Layer 4 of a small transformer language model trained on English Wikipedia (14 layers, counted from 0, width 128).
A neuron adds its activation times its output weights to the MLP's output. To switch it off is to set its activation to zero at one token and run the rest of the model.

Output weights of the MLP neurons that the questions are about. A number n stands for n times 0.0027.
n11: -51 -6 11 63 -16 16 72 -30 1 29 -6 -36 -3 1 8 44 -30 29 14 6 18 45 -2 42 -51 9 8 20 -4 -16 -8 21 10 11 42 21 -3 16 24 -30 -4 -28 41 -4 -12 32 -20 16 1 12 -45 -9 -46 -20 -34 -38 25 -75 -25 -40 -53 20 -19 -42 34 14 66 32 -21 -6 -17 -18 0 33 -28 -35 -10 64 -27 -10 7 -7 -19 -28 -12 1 30 -43 -1 -5 0 35 28 14 -48 -2 21 -7 -15 -22 -7 6 -21 29 -14 33 29 19 5 -18 -56 -55 -31 70 -2 -7 12 16 0 28 -20 86 -17 42 -29 -39 21 -12
n51: -50 20 -22 19 13 -26 40 -18 24 -9 9 3 -23 -11 -42 21 -1 -19 -9 37 20 41 17 8 11 -37 -4 15 -13 6 -47 -12 10 -4 1 53 -20 56 12 -4 -35 15 11 -59 35 -1 -18 -11 14 -31 -20 11 0 14 24 -33 -6 -23 -10 -24 18 9 2 8 -29 34 -2 -5 -16 17 -12 -5 0 28 4 46 41 -2 11 -19 16 4 2 2 11 -12 -18 -7 43 -45 -8 -8 28 -4 4 -10 50 -1 -18 -15 0 23 -32 -30 -25 8 21 24 -49 -12 -24 -29 0 7 49 -9 -6 -1 25 45 22 -36 45 -2 -41 -11 -32 10
n85: 2 -30 19 18 -11 -12 -13 -22 -11 -7 -51 78 -3 -8 -33 20 2 -1 36 1 34 15 -11 3 -12 16 36 6 47 10 -12 -45 -11 -18 3 -3 -55 17 7 -4 17 6 -22 23 15 18 -20 -15 -66 8 0 -23 9 -16 34 -32 -13 -21 -40 -17 0 -50 18 -31 -48 8 -15 27 31 39 -15 16 -1 11 19 -2 18 -11 -9 -6 46 6 -19 20 -1 -13 34 12 38 -21 28 10 12 -10 -10 -7 24 -12 23 -28 -29 -3 47 40 -10 -1 -19 9 21 -40 0 -54 21 11 31 3 -5 -6 33 34 -27 15 0 15 -29 -1 -22 -10
n158: -5 -10 42 31 -5 20 10 17 -23 -18 38 -35 8 0 16 2 -37 11 37 -67 53 14 4 13 -26 16 18 9 -15 34 2 -7 8 11 -14 -9 -13 -7 -23 -8 13 7 -34 -61 34 -11 53 -27 19 18 18 -25 25 -36 18 5 -38 -4 16 4 -31 23 14 -18 -62 57 31 -4 -4 0 23 25 -5 -6 96 28 -12 19 -5 -6 -32 20 14 0 -27 24 4 -8 -16 0 28 -60 -23 -28 -48 -4 -31 18 1 -68 5 40 14 33 3 51 -7 -31 -10 -19 -52 -39 -30 28 12 -29 -24 -20 42 32 33 48 -41 -24 -17 6 -55 -1
n165: 14 -7 -24 1 10 -13 5 -29 23 1 3 8 -8 -50 18 -21 -1 -4 15 4 17 -33 23 19 4 -25 -11 -24 -3 14 -10 22 -30 -12 -21 10 -15 -25 9 37 -48 8 -6 25 -12 1 -36 -17 14 1 29 -44 28 -29 -24 2 23 -22 -16 -6 -17 32 2 -25 -7 0 24 4 14 46 -39 11 22 -3 -13 13 3 11 -55 36 21 0 -41 -24 2 25 -44 13 34 -30 48 41 16 42 32 -7 31 -22 -8 48 -32 27 22 1 -11 -55 -4 9 -4 -17 22 18 47 -20 -37 -3 -29 39 -26 34 -14 -1 34 -17 2 24 -8 -3
n166: -29 -24 4 5 -23 14 -42 -36 -4 -26 63 11 6 -30 10 -36 -33 44 11 -20 17 20 17 -28 29 -29 -8 -1 -7 23 9 5 9 -31 -2 -20 -11 11 28 -27 45 20 43 15 -28 15 39 -48 -19 -9 9 -40 -1 8 11 -46 -29 18 14 8 -28 1 -53 5 -72 6 19 3 20 -15 7 16 -2 4 12 -13 15 1 18 29 23 -11 -2 25 -12 -34 -14 16 13 7 26 27 -7 -12 -10 -5 0 -63 40 4 -2 -12 -17 7 13 17 25 33 15 -26 17 -35 -36 50 17 -13 30 24 28 -4 -6 -21 -15 5 29 33 -4 17
n170: 20 -11 -49 -17 -2 -1 -27 -23 -11 -35 10 -10 -10 13 58 -22 28 -23 12 26 17 -62 13 -40 26 -16 8 -13 -26 38 4 -20 -36 -18 30 37 25 -46 -11 38 -55 3 30 -12 5 -17 -16 -10 29 -10 2 -19 6 -24 -12 -79 25 8 -11 -39 -23 -8 20 15 -34 -17 -6 44 10 9 22 -12 22 -44 46 -6 27 2 -8 22 -6 -51 -10 -55 19 27 22 15 -8 -12 50 -13 19 31 -9 18 41 10 -38 -1 -14 -4 1 -5 -51 7 -18 29 9 -10 -6 17 -17 45 37 2 -24 -11 52 12 9 -13 -10 72 -4 21 -12 91
n200: -16 -23 -14 0 45 8 -5 22 11 31 4 -27 -6 -7 24 16 -35 -32 13 -40 1 6 10 -16 9 -1 -46 -18 -13 22 28 -15 -30 -68 8 60 -45 -3 9 -5 -23 -34 -2 37 -48 19 -17 -1 -2 6 -1 50 -20 -1 11 11 3 -30 2 -20 13 -58 49 51 43 17 3 -16 26 17 36 30 -42 -20 47 -24 12 46 12 62 11 -8 -27 -12 -40 -24 -14 -47 40 -12 -47 -17 91 3 19 -27 -17 30 23 -44 -3 18 28 -56 10 -41 -4 -27 -8 9 9 5 -45 6 46 18 49 -42 8 -19 -4 27 25 -20 -8 -18 4 32
n342: -6 -14 28 -17 -25 -48 9 -52 -20 -20 6 -13 9 -28 -24 -27 -29 5 49 29 -3 32 -19 -37 -27 -56 -6 50 2 -25 3 11 22 -58 -15 -13 5 -17 -7 -22 31 51 22 41 2 -14 18 -35 29 -4 2 17 -33 -50 -53 -12 -15 18 27 -2 -2 15 8 27 1 19 8 6 -21 -19 -10 -5 -11 -18 -22 -1 -18 -20 17 12 9 9 49 9 20 14 46 29 17 8 36 -35 -24 35 21 17 13 20 31 -12 15 2 35 4 28 31 24 -43 31 5 -20 -23 -48 -15 17 -8 0 9 56 14 2 1 -4 10 -21 29 -17 -48
n365: -10 17 10 -12 -57 5 31 20 8 6 33 31 -43 41 -28 1 -16 23 -29 23 -13 -27 21 -16 -2 -62 -8 21 38 29 28 12 36 18 5 20 14 11 -12 8 16 20 18 -6 -30 39 32 27 -12 -21 32 -19 -22 5 23 -4 7 3 30 0 -39 13 -4 -10 -21 -16 -13 -25 19 19 -79 -27 75 -69 23 41 10 -6 -52 76 -14 -8 -31 -8 37 6 -49 -14 -4 4 11 -15 -10 16 -37 -20 10 12 32 6 12 -26 -17 -35 -7 27 10 -45 -27 -15 -15 3 -9 23 10 -44 -68 -4 13 -8 29 39 -16 27 -26 31 -23 -30
n426: -47 -11 41 2 2 -14 -40 -60 -14 36 49 67 19 -11 12 14 -38 39 24 17 13 -21 9 -8 -55 31 31 33 18 32 45 18 18 37 13 4 27 -15 23 -28 22 38 -3 2 -43 -15 56 -47 22 -26 -17 -42 -11 -3 22 32 -1 -66 -16 19 -23 32 33 -42 0 31 -2 -30 44 -17 4 -12 0 15 35 -28 24 -1 14 -2 -17 9 -32 -1 38 22 -21 11 -28 -30 -38 15 -19 35 9 -5 -21 -33 34 -12 -33 0 -27 25 32 25 -25 -48 -17 -26 -1 -26 22 2 15 -17 -8 -31 -1 -3 -5 23 -32 -48 12 -39 -5 3
n456: -23 36 4 -6 7 18 22 -44 -2 45 5 -28 -6 -51 1 -12 -16 35 12 21 -9 -52 26 1 -28 -28 17 28 -9 -27 43 44 7 13 56 -40 -10 10 8 23 -25 24 -27 -6 -22 -10 12 20 -22 3 3 15 17 -1 60 4 -16 -17 -11 8 -9 -3 15 -26 26 -24 1 29 24 5 35 30 -23 -18 8 7 -8 -13 -7 -21 9 -25 -31 -20 1 16 -4 14 23 -59 -25 30 8 -48 27 3 -5 -15 4 20 6 2 45 -6 1 -32 4 29 15 -7 5 -26 -16 -32 6 49 -37 -19 -22 -10 3 35 6 7 8 5 13 -33

Each question names a token from some text and the token that comes next. It shows the activations a of the neurons there, in the order above. A number n stands for n times 0.045.

Then comes g, the gradient of the next token's log-probability with respect to the MLP's output, scaled to length 1. A neuron's effect is roughly proportional to its activation times (output weights . g). A number n stands for n times 0.0041.

"le", then " m"
a: -1 -1 2 0 37 -4 -3 46 -2 -1 -4 -2
g: -10 13 -3 -25 -6 30 23 -26 43 -7 -66 -16 4 16 -6 -14 10 -4 16 -37 -4 -20 27 -7 12 -6 -1 10 36 -7 6 -18 -22 14 19 26 7 9 26 -31 3 -5 -1 -10 28 13 -21 17 -14 14 -14 42 12 34 -47 -11 -1 -44 -18 23 -30 -15 57 3 15 43 12 20 -31 11 24 -5 -18 -19 13 13 30 38 -11 -12 -13 -3 6 30 -18 -23 -34 -29 15 5 -17 -27 12 5 18 -18 13 7 24 -8 2 6 -19 -6 11 3 1 2 -8 -14 -4 -41 31 -28 -7 12 29 13 -35 -4 -8 -36 14 39 -12 -36 -4 1
Which neuron, switched off, lowers the next token's probability most? n200

" D", then "uk"
a: -1 15 15 -1 34 -1 74 0 -1 -4 -1 -2
g: -19 -41 4 -28 -23 -4 9 25 -13 -5 4 19 1 7 -10 25 4 29 -40 14 -2 -22 -20 3 19 20 -3 -2 11 8 7 3 -19 -14 -6 -17 11 -23 -44 46 7 6 13 18 -9 21 10 -18 3 27 -12 -12 -16 33 10 3 -8 11 32 17 5 -15 -12 -6 15 22 38 29 -20 -32 -10 7 18 12 5 -25 -6 13 -18 0 -33 13 11 -24 38 -18 43 50 -43 -15 0 -53 -30 44 24 14 45 -15 5 -40 -34 -33 -13 -11 -18 -31 -10 0 14 -6 12 -12 -41 11 -13 -11 34 6 -16 -20 33 8 13 -8 25 -4 24 20
Which neuron, switched off, lowers the next token's probability most? n170

" C", then "am"
a: -1 -3 22 0 72 -1 43 0 1 5 -3 -4
g: -27 -15 -19 -20 -3 38 -21 17 12 7 -5 -22 -11 37 -1 5 -17 22 22 24 -20 -24 -7 0 26 2 -14 8 12 -5 4 -5 -31 30 31 -10 -65 10 14 -7 -4 -6 -72 -14 36 54 -1 3 -12 17 -8 5 4 18 16 28 -4 8 4 -15 -17 7 -4 18 -8 4 -20 -24 -24 49 -8 32 -2 0 3 30 8 32 27 -41 -20 -5 22 -34 -30 -31 -22 -8 -22 -14 4 -6 21 34 8 21 17 7 -40 19 0 29 -5 -10 -7 13 -25 -28 13 -27 -9 -21 -11 24 27 -7 23 18 -39 -14 25 -6 -18 1 34 -4 16 -6
Which neuron, switched off, raises the next token's probability most? n165

" ", then "enc"
a: -3 -3 -1 -1 38 6 66 -4 -1 0 -2 33
g: 18 -6 0 -3 -7 -19 -30 -1 -21 22 17 -6 3 -46 -2 -47 3 -21 -2 -21 -23 -7 10 5 -8 -13 -11 22 30 -14 11 39 22 -22 -34 7 -9 -18 7 -21 12 2 22 -39 40 -11 32 21 37 7 -5 -8 -3 -16 -22 -14 16 16 6 8 7 11 -39 -22 17 15 7 -5 -6 -8 10 -20 54 -50 -59 -29 20 -14 -5 -1 1 6 1 31 -7 9 -10 5 12 16 0 40 -29 -13 -22 9 30 27 13 -6 5 -22 8 23 -10 25 -19 9 -6 -50 31 5 50 -21 -5 -6 -29 29 13 37 0 47 21 3 -15 0 -12 -15
Which neuron, switched off, raises the next token's probability most? n170

"w", then "ley"
a: -4 0 0 -1 -3 -2 -1 -4 89 2 -2 0
g: -34 18 44 -7 -9 -37 -6 -56 -33 -31 29 20 -8 -21 -6 9 30 -24 -13 0 18 -10 -11 35 -5 3 -20 8 -1 -27 -24 -22 24 41 -17 4 2 -25 6 11 33 24 -1 13 -19 -18 -3 14 -13 9 16 22 -52 -10 -9 3 -10 0 -24 15 -18 36 -40 -4 -13 3 -15 -16 14 -6 43 -8 11 -12 16 -15 -16 -2 -32 -4 12 9 7 2 33 -7 4 -36 23 -8 0 2 -17 23 27 18 1 52 17 12 37 31 23 19 -24 -6 -19 23 -19 5 -17 21 32 9 -16 -39 18 -13 -13 -29 33 20 22 -22 -10 29 -28 -11
Which neuron, switched off, lowers the next token's probability most? n342

" of", then " O"
a: 3 -1 18 -2 29 -1 -1 11 1 60 -1 -4
g: -24 -2 5 12 -28 3 4 8 17 -7 -55 15 -21 2 7 -13 20 2 -20 10 -12 26 -16 9 35 3 14 5 55 3 9 6 33 -17 -2 2 -7 -24 -24 -6 13 -7 40 36 5 -4 11 -7 -23 -28 12 8 2 5 -24 37 -43 -19 3 23 -18 8 -21 30 4 -8 44 -29 -35 7 46 -44 12 -22 -5 -3 -18 24 22 -20 17 14 35 8 -30 15 -22 23 -28 3 18 -15 17 -29 5 -16 9 3 44 14 3 -14 17 -14 21 5 -14 -31 -19 -13 -28 15 -6 24 0 -37 -1 52 -16 -5 -14 27 -35 14 -37 15 -11 -20
Which neuron, switched off, lowers the next token's probability most? n365

" K", then "_"
a: -2 60 30 0 -3 -4 53 -2 -3 -3 -4 -4
g: 15 21 -8 -1 43 -10 10 40 -3 1 7 -25 -47 6 -73 -6 22 14 44 -12 -2 -2 -7 46 28 7 -35 34 14 3 -3 -33 -12 -17 -10 17 25 -13 -14 18 5 11 5 -5 27 -9 -3 16 28 0 -9 -9 0 25 -43 9 -13 2 -1 10 2 2 1 9 -23 42 -28 -12 -3 0 7 21 -6 -2 18 -7 33 30 -46 10 2 -10 -9 -2 -17 -4 -60 -7 4 36 3 -23 -32 -8 24 1 10 -15 -15 2 29 -28 -19 -35 3 -15 29 -26 17 -11 -52 18 -21 9 17 -3 9 0 2 6 -26 -2 31 26 -16 -31 6 25
Which neuron, switched off, lowers the next token's probability most? n51

" comp", then "ut"
a: 67 -1 -1 -4 13 -2 -3 -2 -2 -4 19 62
g: -14 -56 17 -28 5 10 20 4 7 -1 35 9 -34 -3 -19 -47 2 6 -16 -13 6 33 -34 7 40 47 -7 -10 -32 36 -36 13 13 -56 16 25 0 -17 -30 -4 5 18 26 20 1 -11 26 -13 -6 42 1 -17 -21 2 8 -3 -11 4 -5 -19 -3 -12 7 -15 -30 -11 -18 -1 16 -4 10 27 -28 30 11 -27 -34 -5 -1 15 1 -15 -14 -28 -11 -5 0 -12 5 -1 27 -9 -29 -1 -17 9 3 -7 -33 -2 13 -21 -1 -2 42 8 25 21 12 38 -20 -19 -8 41 0 0 38 -7 -25 44 -31 27 6 51 -4 11 22 11
Which neuron, switched off, raises the next token's probability most? n456